Layer 3 of a small transformer language model trained on English Wikipedia (8 layers, counted from 0, width 128).
A neuron's activation on a vector x is ReLU(weights . x + bias), where the dot is the dot product.

Input weights of the MLP neurons that the questions are about. A number n stands for (n - 128) times 0.0028.
n2 (bias -0.060): 127, 118, 121, 113, 143, 146, 105, 130, 162, 97, 173, 119, 142, 84, 154, 104, 156, 160, 177, 108, 124, 181, 118, 152, 107, 112, 99, 82, 90, 107, 152, 157, 113, 167, 108, 129, 114, 111, 161, 116, 110, 147, 78, 111, 113, 158, 75, 147, 120, 99, 125, 94, 124, 105, 110, 115, 123, 163, 93, 140, 131, 94, 114, 140, 142, 58, 155, 167, 127, 168, 69, 110, 151, 90, 94, 149, 106, 157, 78, 121, 83, 119, 124, 126, 112, 153, 128, 144, 138, 137, 135, 144, 140, 146, 110, 105, 71, 116, 119, 152, 144, 107, 162, 115, 173, 124, 72, 131, 163, 184, 125, 127, 130, 161, 167, 156, 152, 120, 148, 135, 138, 116, 139, 187, 112, 117, 99, 151
n14 (bias -0.068): 139, 163, 144, 132, 143, 149, 137, 120, 98, 136, 122, 136, 151, 77, 138, 119, 128, 116, 159, 92, 121, 179, 119, 29, 149, 160, 125, 159, 128, 117, 89, 146, 156, 91, 135, 140, 129, 126, 139, 131, 127, 156, 124, 120, 128, 159, 116, 154, 138, 130, 127, 132, 153, 120, 109, 128, 91, 93, 197, 141, 159, 99, 142, 140, 146, 104, 148, 110, 110, 152, 177, 151, 126, 132, 115, 103, 134, 158, 112, 130, 164, 102, 121, 98, 84, 77, 140, 134, 174, 134, 113, 155, 59, 78, 125, 137, 95, 121, 67, 185, 83, 120, 117, 158, 90, 154, 125, 119, 169, 112, 138, 125, 173, 102, 107, 111, 117, 166, 80, 115, 159, 132, 168, 150, 123, 64, 143, 134
n37 (bias -0.063): 139, 159, 170, 124, 142, 168, 119, 155, 138, 131, 150, 106, 125, 87, 152, 111, 129, 148, 185, 54, 139, 138, 123, 150, 94, 92, 101, 127, 83, 130, 128, 173, 143, 137, 134, 160, 91, 187, 147, 115, 106, 159, 101, 119, 135, 162, 155, 75, 128, 127, 78, 110, 136, 96, 131, 156, 123, 78, 101, 155, 136, 124, 139, 134, 109, 113, 108, 140, 119, 123, 120, 133, 146, 124, 105, 68, 160, 152, 92, 149, 150, 114, 170, 107, 138, 102, 119, 117, 154, 154, 127, 107, 142, 126, 143, 113, 131, 140, 153, 127, 81, 130, 113, 116, 121, 141, 150, 144, 140, 196, 7, 124, 119, 95, 148, 137, 121, 144, 139, 125, 110, 122, 122, 155, 124, 95, 166, 146
n103 (bias -0.037): 117, 155, 140, 122, 157, 116, 122, 100, 190, 120, 130, 113, 106, 103, 137, 136, 175, 80, 130, 125, 135, 111, 154, 147, 135, 149, 146, 140, 85, 137, 80, 149, 142, 170, 142, 105, 148, 107, 131, 124, 103, 129, 86, 121, 137, 134, 146, 164, 144, 100, 124, 138, 141, 98, 151, 110, 126, 157, 193, 156, 128, 121, 58, 125, 141, 85, 212, 120, 139, 163, 61, 143, 142, 128, 126, 88, 102, 121, 88, 183, 81, 96, 149, 72, 103, 180, 147, 101, 136, 120, 137, 141, 138, 100, 134, 126, 99, 118, 154, 157, 42, 148, 153, 139, 136, 114, 92, 80, 148, 171, 130, 87, 150, 111, 148, 135, 124, 172, 131, 89, 135, 135, 141, 139, 128, 122, 134, 99
n106 (bias -0.065): 115, 129, 102, 119, 169, 127, 102, 152, 152, 115, 129, 139, 113, 149, 171, 134, 89, 116, 178, 139, 147, 141, 164, 122, 128, 103, 90, 67, 112, 117, 103, 119, 153, 132, 146, 146, 155, 157, 126, 92, 127, 140, 112, 179, 91, 173, 82, 113, 111, 151, 179, 116, 163, 112, 144, 108, 120, 110, 130, 141, 121, 143, 130, 105, 118, 147, 91, 88, 99, 98, 113, 100, 141, 109, 120, 123, 100, 159, 141, 158, 96, 103, 107, 167, 105, 159, 119, 101, 107, 158, 126, 157, 163, 141, 177, 119, 119, 130, 141, 124, 59, 106, 118, 130, 122, 156, 131, 167, 110, 132, 76, 157, 142, 139, 149, 79, 158, 123, 154, 147, 122, 94, 161, 180, 162, 126, 133, 105
n113 (bias 0.006): 122, 92, 130, 96, 138, 124, 119, 144, 128, 130, 147, 117, 109, 151, 120, 132, 99, 152, 116, 88, 159, 99, 163, 137, 82, 142, 139, 117, 115, 115, 129, 129, 124, 183, 134, 155, 140, 116, 97, 109, 112, 60, 132, 141, 111, 177, 95, 138, 152, 97, 98, 143, 113, 124, 106, 147, 134, 142, 113, 109, 115, 124, 133, 126, 119, 120, 121, 143, 102, 109, 93, 142, 144, 138, 141, 46, 157, 131, 106, 165, 131, 129, 95, 130, 149, 118, 138, 114, 150, 158, 142, 111, 148, 108, 123, 133, 80, 104, 131, 155, 140, 108, 83, 147, 108, 149, 117, 111, 184, 129, 127, 132, 122, 132, 157, 140, 165, 92, 141, 90, 61, 151, 107, 146, 127, 111, 122, 161
n129 (bias -0.023): 137, 92, 122, 146, 187, 169, 90, 151, 130, 98, 130, 71, 159, 142, 118, 118, 138, 139, 152, 149, 151, 142, 124, 104, 87, 62, 146, 85, 92, 102, 146, 126, 142, 217, 130, 160, 135, 130, 138, 119, 103, 117, 148, 154, 115, 153, 97, 143, 112, 138, 146, 139, 110, 86, 152, 82, 160, 161, 116, 110, 96, 134, 142, 150, 135, 139, 168, 126, 109, 120, 119, 107, 116, 123, 105, 83, 113, 107, 115, 142, 90, 126, 164, 117, 97, 137, 93, 142, 136, 93, 129, 110, 141, 156, 112, 102, 161, 133, 82, 161, 118, 95, 117, 158, 172, 121, 165, 111, 122, 135, 102, 136, 124, 151, 141, 104, 122, 89, 117, 154, 134, 116, 133, 140, 175, 122, 123, 114
n147 (bias -0.038): 118, 99, 154, 167, 116, 152, 143, 119, 132, 145, 174, 126, 77, 190, 139, 111, 42, 152, 161, 186, 165, 152, 138, 127, 99, 192, 111, 102, 97, 107, 106, 101, 166, 123, 153, 144, 117, 144, 92, 122, 146, 94, 144, 85, 95, 114, 142, 129, 120, 157, 169, 54, 119, 94, 124, 154, 107, 56, 98, 144, 92, 134, 102, 162, 106, 165, 93, 135, 133, 111, 160, 143, 186, 165, 120, 99, 137, 124, 97, 177, 149, 150, 120, 158, 126, 98, 120, 153, 103, 144, 101, 128, 132, 113, 118, 97, 124, 120, 101, 139, 109, 138, 123, 81, 121, 144, 138, 138, 145, 112, 101, 127, 144, 142, 139, 156, 126, 123, 150, 168, 119, 128, 116, 116, 143, 115, 154, 164
n152 (bias -0.050): 157, 134, 142, 118, 126, 82, 148, 131, 104, 109, 144, 146, 105, 87, 128, 120, 111, 156, 123, 69, 163, 141, 123, 116, 119, 66, 127, 147, 119, 120, 149, 99, 140, 162, 156, 111, 124, 135, 144, 104, 85, 138, 105, 83, 150, 84, 148, 139, 171, 113, 126, 146, 129, 142, 158, 111, 155, 107, 150, 130, 130, 110, 110, 153, 156, 88, 209, 138, 121, 137, 170, 172, 129, 100, 138, 137, 137, 136, 111, 99, 130, 121, 64, 166, 108, 154, 162, 116, 109, 182, 109, 126, 126, 89, 146, 86, 166, 170, 96, 121, 162, 100, 95, 124, 133, 101, 130, 112, 117, 116, 158, 151, 146, 90, 116, 177, 123, 105, 105, 139, 136, 117, 103, 138, 158, 121, 118, 179
n163 (bias -0.043): 140, 170, 200, 88, 137, 111, 129, 155, 137, 156, 103, 164, 92, 93, 126, 103, 77, 133, 179, 146, 135, 117, 150, 126, 106, 142, 77, 115, 73, 89, 132, 123, 176, 140, 97, 143, 113, 141, 138, 100, 124, 74, 122, 59, 75, 150, 112, 107, 128, 118, 92, 177, 123, 102, 174, 115, 99, 116, 127, 122, 157, 102, 130, 151, 108, 101, 162, 118, 214, 122, 172, 140, 165, 138, 174, 113, 157, 123, 95, 62, 140, 153, 132, 179, 109, 73, 167, 105, 133, 136, 137, 101, 90, 103, 117, 104, 157, 72, 146, 156, 169, 145, 130, 137, 166, 111, 157, 144, 109, 128, 97, 155, 145, 137, 130, 106, 133, 106, 165, 107, 97, 112, 132, 140, 196, 103, 51, 189
n197 (bias -0.015): 116, 78, 135, 123, 120, 135, 141, 148, 158, 113, 124, 132, 136, 154, 138, 118, 134, 115, 91, 107, 128, 129, 147, 111, 129, 138, 142, 127, 117, 102, 148, 141, 137, 193, 144, 141, 157, 116, 127, 88, 141, 101, 128, 145, 100, 123, 85, 129, 141, 150, 141, 129, 127, 121, 124, 115, 151, 148, 105, 130, 95, 135, 100, 116, 124, 111, 108, 109, 117, 136, 62, 139, 115, 110, 124, 117, 137, 107, 121, 178, 127, 130, 183, 107, 114, 108, 94, 103, 105, 115, 149, 154, 119, 138, 118, 150, 75, 99, 144, 137, 99, 144, 160, 111, 131, 126, 135, 131, 153, 161, 146, 109, 104, 151, 149, 104, 117, 151, 160, 139, 103, 147, 117, 148, 134, 186, 133, 136
n234 (bias -0.051): 117, 120, 136, 121, 208, 125, 91, 141, 166, 166, 130, 149, 188, 108, 140, 134, 148, 142, 130, 145, 148, 113, 130, 121, 81, 129, 144, 120, 59, 112, 136, 117, 150, 193, 141, 145, 173, 116, 104, 100, 109, 139, 129, 124, 97, 129, 143, 141, 119, 84, 112, 142, 119, 95, 159, 132, 124, 141, 99, 110, 59, 138, 128, 128, 127, 98, 170, 127, 121, 98, 107, 106, 165, 142, 133, 98, 139, 125, 117, 133, 121, 110, 147, 192, 94, 163, 122, 133, 119, 166, 126, 133, 155, 103, 144, 73, 198, 74, 163, 137, 144, 111, 158, 125, 104, 145, 122, 94, 127, 148, 134, 112, 133, 141, 124, 131, 133, 138, 158, 134, 124, 125, 103, 140, 152, 162, 114, 123
n248 (bias -0.050): 138, 115, 123, 134, 143, 143, 117, 131, 125, 136, 154, 153, 126, 105, 137, 155, 127, 139, 167, 179, 131, 87, 138, 103, 136, 110, 147, 122, 105, 150, 59, 108, 166, 172, 103, 104, 176, 136, 57, 162, 150, 117, 135, 180, 159, 142, 116, 172, 178, 142, 158, 119, 140, 115, 137, 118, 169, 137, 136, 145, 140, 133, 151, 118, 119, 144, 133, 120, 57, 67, 133, 133, 106, 160, 112, 130, 110, 105, 127, 163, 105, 116, 88, 104, 111, 112, 159, 123, 108, 118, 125, 141, 114, 131, 129, 121, 125, 143, 102, 183, 68, 116, 106, 117, 135, 153, 123, 72, 163, 147, 80, 104, 148, 89, 126, 110, 107, 89, 113, 124, 136, 115, 120, 129, 142, 158, 149, 120
n273 (bias -0.031): 126, 117, 129, 108, 95, 166, 133, 93, 181, 97, 134, 128, 189, 125, 120, 131, 130, 124, 117, 113, 169, 140, 186, 135, 125, 106, 130, 172, 113, 118, 135, 143, 159, 150, 136, 76, 162, 157, 110, 106, 199, 153, 138, 95, 122, 105, 98, 113, 184, 131, 93, 107, 150, 106, 167, 143, 136, 117, 95, 134, 123, 117, 165, 103, 121, 100, 149, 66, 137, 129, 193, 188, 171, 170, 116, 85, 118, 181, 102, 109, 153, 131, 152, 127, 117, 64, 129, 127, 116, 134, 117, 161, 138, 131, 114, 113, 157, 126, 83, 157, 114, 107, 116, 111, 122, 166, 157, 120, 134, 88, 75, 113, 136, 150, 108, 177, 112, 93, 141, 145, 129, 123, 105, 165, 88, 139, 136, 172
n278 (bias -0.047): 142, 146, 123, 97, 155, 155, 120, 133, 96, 123, 157, 151, 70, 161, 157, 113, 169, 142, 150, 144, 118, 124, 147, 98, 162, 148, 70, 100, 112, 106, 117, 95, 157, 140, 148, 125, 88, 135, 124, 119, 145, 131, 169, 144, 134, 118, 167, 100, 98, 152, 159, 97, 150, 141, 136, 107, 164, 134, 134, 138, 137, 155, 62, 121, 146, 128, 114, 133, 137, 96, 133, 107, 133, 109, 113, 108, 119, 97, 114, 141, 150, 94, 101, 139, 72, 194, 104, 164, 102, 121, 141, 170, 137, 141, 136, 83, 130, 116, 155, 120, 124, 133, 119, 138, 114, 139, 97, 165, 120, 186, 102, 143, 134, 140, 140, 129, 74, 176, 105, 177, 137, 117, 166, 108, 99, 126, 106, 120
n282 (bias -0.036): 131, 159, 140, 108, 111, 96, 108, 169, 96, 155, 137, 123, 150, 113, 121, 79, 116, 109, 127, 81, 140, 115, 120, 144, 142, 141, 123, 91, 115, 115, 129, 116, 138, 143, 113, 153, 118, 189, 177, 90, 96, 161, 131, 130, 101, 125, 110, 107, 165, 101, 135, 115, 146, 111, 123, 129, 119, 109, 82, 117, 66, 114, 99, 161, 103, 100, 112, 86, 138, 118, 126, 118, 151, 119, 131, 126, 163, 129, 139, 120, 146, 109, 174, 153, 105, 93, 127, 130, 129, 125, 126, 133, 129, 176, 145, 170, 154, 136, 129, 112, 109, 126, 169, 121, 105, 170, 136, 156, 102, 135, 127, 135, 125, 146, 115, 157, 156, 161, 165, 108, 143, 123, 140, 132, 153, 128, 148, 133
n299 (bias -0.041): 113, 157, 139, 112, 145, 85, 121, 164, 106, 116, 142, 130, 156, 121, 117, 155, 100, 150, 147, 111, 122, 148, 170, 98, 104, 173, 191, 116, 81, 101, 153, 128, 118, 168, 146, 110, 125, 129, 152, 120, 77, 157, 80, 126, 140, 126, 183, 122, 143, 72, 156, 84, 115, 136, 144, 145, 139, 153, 119, 143, 125, 86, 120, 107, 139, 121, 122, 110, 117, 134, 113, 68, 121, 108, 109, 100, 129, 163, 61, 130, 136, 129, 170, 141, 131, 101, 96, 94, 102, 92, 141, 133, 149, 160, 141, 186, 138, 153, 134, 108, 147, 118, 112, 142, 115, 124, 97, 152, 144, 173, 135, 116, 142, 146, 160, 143, 155, 97, 186, 82, 49, 122, 145, 185, 114, 170, 121, 168
n304 (bias -0.045): 126, 103, 128, 157, 120, 181, 67, 121, 132, 92, 145, 106, 136, 137, 140, 93, 52, 140, 137, 89, 124, 162, 109, 91, 140, 127, 124, 122, 107, 157, 166, 128, 165, 124, 128, 173, 120, 155, 183, 83, 154, 139, 133, 117, 119, 96, 134, 145, 113, 92, 139, 71, 137, 157, 147, 140, 199, 95, 154, 83, 119, 102, 133, 154, 108, 204, 135, 127, 148, 133, 143, 88, 151, 195, 82, 110, 125, 150, 113, 77, 103, 128, 99, 106, 131, 136, 130, 126, 115, 64, 116, 131, 150, 111, 106, 154, 154, 178, 120, 155, 167, 116, 97, 127, 100, 131, 120, 140, 116, 137, 94, 138, 144, 117, 168, 155, 111, 158, 96, 133, 137, 130, 123, 165, 146, 171, 95, 130
n463 (bias -0.068): 169, 126, 156, 171, 106, 85, 111, 138, 113, 151, 117, 133, 150, 129, 128, 72, 107, 132, 144, 105, 118, 109, 152, 133, 136, 148, 141, 148, 116, 161, 123, 96, 125, 167, 165, 124, 124, 133, 145, 80, 147, 138, 164, 111, 158, 155, 100, 124, 167, 126, 92, 107, 168, 106, 149, 136, 173, 153, 143, 141, 101, 90, 107, 101, 102, 126, 109, 98, 109, 125, 127, 105, 128, 95, 125, 149, 158, 113, 111, 168, 116, 108, 125, 118, 109, 88, 159, 105, 124, 117, 122, 63, 147, 112, 140, 150, 123, 107, 107, 161, 132, 133, 163, 135, 134, 141, 140, 124, 108, 122, 133, 139, 146, 124, 109, 126, 158, 135, 109, 127, 108, 121, 148, 146, 178, 136, 169, 132
n482 (bias -0.041): 145, 126, 183, 106, 149, 117, 140, 118, 109, 173, 154, 151, 134, 111, 120, 88, 168, 144, 125, 122, 81, 111, 150, 118, 162, 166, 96, 139, 128, 102, 136, 199, 81, 109, 141, 145, 89, 138, 52, 145, 154, 201, 80, 94, 141, 143, 119, 123, 145, 138, 95, 121, 156, 134, 152, 92, 141, 97, 137, 82, 87, 130, 125, 122, 134, 137, 146, 143, 157, 109, 132, 132, 105, 148, 119, 103, 146, 135, 101, 144, 215, 88, 161, 137, 129, 172, 127, 166, 86, 167, 92, 120, 94, 151, 125, 153, 88, 71, 112, 114, 135, 128, 149, 144, 168, 110, 89, 113, 184, 139, 157, 153, 136, 186, 152, 163, 110, 117, 83, 110, 124, 110, 123, 135, 110, 84, 78, 187

Each question shows a token from some text and the vector x that enters the MLP there. A number n stands for (n - 128) times 0.031.

"od": 158, 105, 68, 130, 136, 113, 88, 88, 138, 131, 110, 92, 137, 150, 121, 120, 118, 152, 110, 141, 73, 97, 185, 160, 121, 118, 155, 121, 176, 123, 128, 123, 104, 131, 147, 114, 153, 114, 111, 88, 128, 118, 143, 134, 141, 151, 119, 145, 100, 107, 85, 158, 127, 135, 125, 148, 142, 122, 146, 111, 127, 138, 124, 110, 104, 154, 116, 128, 81, 130, 136, 140, 120, 113, 155, 146, 113, 147, 211, 82, 84, 140, 152, 103, 136, 135, 134, 126, 114, 141, 125, 123, 139, 125, 171, 97, 157, 125, 120, 93, 144, 118, 114, 128, 95, 158, 156, 98, 60, 89, 130, 99, 97, 152, 105, 137, 118, 103, 159, 156, 165, 163, 114, 111, 121, 109, 129, 114
The two highest activations, in order: n273, n234

"Ber": 149, 115, 108, 123, 106, 127, 155, 127, 119, 103, 127, 95, 115, 156, 111, 145, 94, 151, 130, 120, 150, 67, 146, 160, 135, 127, 134, 119, 163, 118, 125, 113, 96, 132, 116, 102, 100, 118, 177, 106, 134, 102, 150, 156, 152, 135, 146, 104, 123, 117, 158, 135, 120, 128, 123, 108, 150, 105, 112, 157, 172, 133, 111, 108, 110, 112, 128, 157, 129, 95, 118, 113, 105, 117, 150, 164, 90, 135, 176, 86, 120, 114, 138, 125, 127, 107, 156, 116, 142, 120, 152, 104, 135, 118, 167, 209, 148, 127, 132, 86, 149, 149, 132, 128, 140, 123, 155, 77, 118, 72, 86, 95, 64, 119, 122, 187, 139, 141, 160, 160, 143, 145, 122, 79, 117, 104, 152, 40
The most active neuron and its activation: n282, at about 0.3

"f": 165, 86, 90, 130, 111, 145, 109, 96, 161, 131, 106, 122, 65, 159, 131, 90, 151, 161, 137, 132, 84, 119, 132, 123, 135, 133, 123, 134, 161, 95, 124, 116, 125, 87, 128, 96, 122, 106, 97, 160, 109, 128, 164, 141, 115, 100, 140, 131, 98, 129, 117, 137, 143, 119, 110, 119, 113, 111, 122, 100, 108, 124, 122, 104, 108, 162, 127, 159, 118, 103, 133, 155, 80, 149, 162, 138, 133, 141, 204, 114, 114, 140, 135, 105, 150, 155, 133, 146, 146, 143, 138, 111, 110, 116, 164, 135, 89, 122, 140, 136, 170, 159, 111, 128, 128, 114, 105, 77, 143, 114, 162, 92, 117, 134, 152, 106, 104, 129, 134, 170, 212, 135, 76, 90, 83, 117, 119, 83
The neuron with the highest activation: n482

"ach": 156, 105, 124, 150, 180, 151, 124, 98, 157, 122, 122, 90, 90, 121, 120, 136, 111, 161, 119, 140, 52, 100, 107, 103, 134, 142, 157, 136, 151, 100, 108, 116, 85, 127, 147, 73, 140, 84, 130, 124, 137, 118, 139, 202, 117, 126, 152, 148, 80, 132, 138, 143, 118, 122, 115, 146, 106, 73, 151, 119, 161, 142, 96, 107, 108, 108, 119, 120, 123, 136, 139, 163, 149, 139, 147, 128, 80, 162, 190, 129, 80, 131, 169, 116, 114, 133, 109, 97, 158, 135, 147, 175, 131, 108, 152, 111, 130, 119, 121, 128, 102, 123, 88, 129, 121, 119, 164, 79, 135, 115, 147, 106, 116, 97, 123, 104, 107, 140, 160, 155, 162, 139, 97, 130, 107, 108, 189, 78
The neuron with the highest activation: n103

"As ": 157, 90, 111, 114, 117, 117, 131, 110, 124, 132, 154, 63, 165, 130, 115, 112, 134, 161, 116, 85, 109, 121, 128, 125, 107, 96, 140, 135, 168, 110, 103, 146, 90, 145, 147, 113, 107, 119, 163, 125, 145, 124, 123, 140, 110, 153, 145, 100, 129, 121, 123, 141, 123, 107, 104, 143, 135, 118, 120, 126, 131, 109, 139, 117, 98, 117, 174, 151, 123, 162, 113, 106, 81, 124, 146, 142, 119, 165, 117, 118, 66, 133, 124, 114, 135, 136, 127, 144, 121, 150, 161, 119, 153, 95, 158, 130, 88, 101, 132, 101, 128, 142, 113, 128, 133, 126, 159, 100, 131, 106, 202, 84, 119, 101, 135, 158, 129, 161, 139, 159, 132, 174, 105, 94, 111, 119, 133, 95
The neuron with the highest activation: n2

"in ": 171, 104, 116, 142, 98, 133, 158, 123, 128, 97, 111, 100, 155, 116, 119, 102, 150, 152, 111, 123, 65, 100, 125, 142, 141, 138, 135, 100, 144, 116, 107, 123, 111, 128, 120, 135, 93, 93, 135, 110, 133, 128, 144, 109, 113, 137, 141, 124, 109, 109, 128, 131, 150, 89, 116, 135, 118, 108, 76, 111, 173, 115, 119, 111, 108, 125, 133, 130, 127, 150, 143, 134, 96, 161, 145, 137, 126, 153, 119, 142, 114, 168, 123, 109, 137, 120, 152, 140, 167, 136, 178, 93, 132, 113, 157, 190, 111, 104, 115, 99, 128, 150, 98, 128, 147, 117, 141, 108, 116, 107, 173, 81, 76, 119, 134, 130, 133, 135, 123, 143, 128, 176, 127, 94, 129, 120, 152, 140
The most active neuron and its activation: n463, at about 0.4

"y": 153, 82, 82, 154, 112, 121, 150, 114, 125, 142, 130, 110, 123, 146, 126, 125, 145, 150, 130, 138, 68, 125, 108, 139, 126, 113, 158, 120, 194, 116, 122, 109, 70, 119, 120, 121, 133, 103, 146, 111, 86, 134, 141, 155, 115, 144, 106, 141, 112, 123, 101, 124, 151, 146, 121, 97, 133, 114, 115, 109, 113, 142, 132, 112, 90, 105, 140, 155, 106, 95, 120, 125, 107, 112, 160, 150, 121, 152, 206, 118, 104, 137, 135, 147, 134, 133, 152, 102, 152, 144, 160, 87, 121, 129, 172, 131, 158, 158, 117, 78, 130, 122, 122, 128, 99, 130, 115, 117, 64, 132, 139, 94, 69, 186, 110, 113, 133, 91, 160, 131, 175, 150, 78, 128, 139, 142, 141, 108
The neuron with the highest activation: n282

"ra ": 162, 99, 101, 148, 140, 111, 98, 126, 140, 112, 121, 95, 159, 139, 118, 125, 140, 146, 98, 142, 58, 96, 156, 127, 129, 138, 147, 119, 152, 105, 114, 97, 124, 164, 132, 94, 92, 126, 147, 117, 108, 131, 138, 156, 132, 154, 122, 119, 112, 76, 100, 125, 104, 155, 93, 147, 129, 150, 129, 107, 158, 133, 129, 107, 111, 118, 109, 132, 99, 115, 134, 145, 102, 118, 150, 114, 123, 122, 147, 80, 109, 184, 177, 127, 167, 121, 148, 122, 131, 120, 152, 104, 143, 108, 167, 145, 123, 147, 151, 94, 148, 119, 101, 128, 118, 143, 111, 145, 113, 94, 122, 81, 83, 131, 151, 167, 106, 116, 147, 131, 110, 167, 105, 110, 107, 143, 149, 135
The two highest activations, in order: n299, n113

"de": 161, 86, 105, 184, 109, 142, 128, 99, 119, 160, 97, 85, 131, 145, 122, 123, 171, 151, 148, 133, 33, 116, 108, 149, 180, 152, 159, 126, 158, 117, 93, 144, 106, 80, 121, 120, 119, 95, 122, 173, 142, 117, 142, 143, 147, 125, 154, 126, 102, 106, 84, 154, 128, 154, 137, 146, 118, 92, 125, 86, 144, 127, 117, 106, 101, 182, 125, 132, 141, 109, 136, 125, 137, 138, 143, 136, 129, 146, 166, 88, 96, 154, 149, 83, 144, 150, 112, 99, 157, 123, 122, 103, 155, 109, 155, 161, 156, 113, 125, 107, 103, 133, 123, 129, 126, 110, 133, 116, 125, 93, 123, 85, 91, 118, 126, 137, 98, 121, 109, 135, 161, 153, 124, 114, 143, 134, 109, 147
The two highest activations, in order: n304, n482

"the ": 159, 103, 98, 118, 96, 132, 128, 108, 135, 120, 138, 114, 106, 145, 113, 110, 142, 152, 104, 138, 98, 109, 156, 147, 142, 128, 146, 133, 164, 109, 119, 95, 140, 104, 141, 104, 136, 108, 126, 113, 99, 104, 135, 121, 132, 132, 143, 141, 131, 123, 146, 131, 114, 133, 125, 117, 132, 94, 136, 112, 147, 133, 134, 108, 109, 158, 138, 129, 115, 147, 126, 145, 102, 145, 158, 146, 121, 130, 118, 99, 110, 214, 111, 100, 105, 130, 156, 110, 160, 148, 182, 97, 106, 98, 157, 145, 122, 117, 140, 114, 152, 148, 95, 128, 126, 113, 133, 126, 114, 84, 158, 86, 85, 96, 121, 133, 118, 144, 100, 137, 104, 173, 113, 106, 133, 104, 138, 130
The neuron with the highest activation: n152

"met": 153, 101, 105, 135, 151, 142, 151, 99, 116, 94, 97, 117, 119, 127, 118, 123, 151, 159, 127, 106, 48, 98, 143, 127, 145, 133, 134, 114, 141, 136, 118, 105, 71, 106, 101, 91, 136, 112, 104, 136, 152, 131, 175, 164, 141, 131, 161, 171, 73, 94, 110, 170, 158, 127, 136, 130, 130, 115, 136, 120, 139, 142, 92, 108, 125, 144, 115, 184, 128, 94, 136, 113, 110, 141, 171, 121, 97, 130, 182, 87, 112, 133, 135, 126, 99, 139, 134, 143, 175, 116, 147, 129, 85, 112, 165, 132, 143, 109, 148, 124, 98, 138, 118, 128, 114, 108, 110, 121, 109, 75, 163, 92, 84, 84, 118, 145, 99, 130, 158, 143, 198, 139, 83, 109, 117, 123, 149, 109
The neuron with the highest activation: n278

"was ": 154, 104, 127, 127, 92, 166, 120, 85, 115, 97, 140, 89, 99, 148, 120, 108, 113, 166, 141, 103, 62, 129, 119, 118, 129, 101, 126, 101, 145, 116, 136, 150, 77, 148, 117, 151, 90, 112, 134, 122, 126, 101, 155, 140, 116, 135, 128, 121, 88, 108, 96, 125, 159, 132, 116, 127, 150, 129, 120, 130, 120, 130, 129, 112, 101, 114, 132, 190, 120, 179, 139, 102, 138, 159, 153, 104, 122, 153, 125, 64, 97, 174, 160, 130, 136, 104, 128, 125, 154, 123, 174, 113, 157, 111, 155, 155, 139, 133, 145, 111, 156, 132, 135, 129, 144, 129, 131, 75, 136, 118, 147, 95, 91, 98, 132, 143, 111, 137, 128, 156, 120, 166, 90, 97, 98, 103, 102, 101
The neuron with the highest activation: n304

"us ": 156, 125, 90, 133, 108, 143, 150, 105, 139, 106, 123, 94, 115, 137, 122, 95, 175, 148, 133, 105, 38, 88, 145, 131, 128, 97, 143, 141, 150, 136, 114, 122, 67, 119, 113, 108, 122, 121, 150, 118, 134, 126, 149, 151, 149, 145, 128, 128, 123, 101, 67, 129, 120, 115, 139, 145, 144, 142, 84, 107, 128, 124, 140, 107, 104, 99, 116, 146, 113, 151, 106, 104, 100, 124, 151, 127, 131, 138, 114, 113, 122, 185, 177, 138, 141, 113, 145, 124, 162, 141, 175, 127, 152, 109, 157, 138, 148, 127, 175, 101, 120, 159, 97, 128, 119, 155, 139, 91, 83, 122, 151, 87, 101, 105, 144, 161, 101, 139, 132, 119, 140, 172, 127, 102, 93, 94, 129, 107
The most active neuron and its activation: n37, at about 0.47

"Des": 165, 76, 103, 128, 62, 130, 128, 99, 131, 153, 104, 92, 129, 148, 117, 126, 181, 145, 125, 125, 129, 53, 134, 139, 151, 114, 146, 159, 160, 120, 96, 143, 111, 130, 132, 109, 79, 105, 158, 168, 137, 115, 119, 144, 160, 123, 143, 90, 134, 141, 116, 101, 86, 163, 141, 122, 142, 128, 161, 120, 117, 135, 165, 109, 110, 135, 140, 149, 180, 147, 140, 118, 95, 124, 146, 119, 114, 120, 165, 48, 85, 129, 153, 108, 141, 100, 133, 122, 128, 160, 125, 75, 125, 96, 158, 199, 137, 128, 128, 98, 126, 128, 120, 128, 129, 131, 132, 94, 131, 92, 165, 87, 104, 125, 122, 110, 109, 159, 126, 151, 132, 162, 93, 140, 141, 110, 131, 93
The neuron with the highest activation: n463

"ine": 159, 86, 66, 121, 154, 147, 137, 123, 96, 143, 102, 114, 125, 112, 123, 135, 151, 157, 142, 107, 58, 83, 126, 148, 133, 109, 156, 82, 147, 134, 116, 136, 100, 100, 116, 114, 113, 82, 123, 144, 134, 109, 125, 171, 134, 132, 139, 132, 99, 130, 111, 129, 164, 136, 153, 117, 112, 167, 95, 107, 149, 136, 134, 108, 102, 141, 105, 152, 137, 152, 123, 132, 60, 143, 148, 119, 93, 147, 150, 87, 79, 144, 145, 99, 125, 149, 130, 121, 192, 131, 146, 141, 162, 128, 171, 138, 120, 88, 108, 133, 67, 149, 140, 128, 133, 117, 140, 118, 113, 128, 152, 98, 78, 130, 95, 122, 118, 126, 123, 130, 189, 144, 116, 123, 140, 87, 161, 166
The two highest activations, in order: n129, n248

"vic": 147, 112, 110, 178, 150, 118, 103, 83, 130, 132, 100, 111, 84, 130, 126, 154, 141, 145, 147, 130, 103, 161, 101, 127, 125, 154, 139, 122, 158, 116, 127, 135, 170, 109, 134, 101, 159, 137, 113, 127, 139, 119, 157, 202, 126, 114, 133, 148, 90, 148, 117, 131, 108, 134, 153, 165, 103, 107, 165, 114, 170, 112, 130, 114, 122, 151, 114, 123, 84, 130, 111, 128, 90, 124, 146, 122, 137, 114, 168, 116, 79, 149, 106, 75, 117, 174, 116, 106, 147, 117, 113, 109, 100, 95, 164, 148, 89, 148, 117, 111, 140, 156, 79, 129, 117, 101, 164, 107, 139, 119, 162, 91, 80, 124, 125, 101, 99, 162, 114, 161, 165, 156, 99, 112, 91, 125, 128, 83
The neuron with the highest activation: n248

"ourn": 160, 125, 116, 166, 136, 106, 100, 110, 109, 133, 110, 85, 178, 140, 106, 162, 132, 157, 121, 106, 96, 100, 128, 140, 90, 129, 140, 144, 153, 126, 115, 111, 131, 127, 151, 100, 148, 126, 110, 105, 141, 113, 153, 165, 107, 121, 138, 149, 125, 114, 132, 173, 108, 123, 148, 141, 138, 132, 141, 129, 103, 133, 134, 113, 131, 173, 150, 125, 134, 104, 157, 148, 109, 125, 151, 143, 107, 164, 159, 104, 74, 143, 132, 104, 115, 136, 104, 91, 107, 128, 102, 136, 147, 116, 163, 130, 153, 81, 146, 108, 136, 88, 88, 128, 97, 128, 136, 123, 82, 105, 180, 77, 113, 147, 122, 139, 82, 96, 181, 164, 145, 154, 95, 122, 79, 112, 145, 131
The two highest activations, in order: n234, n273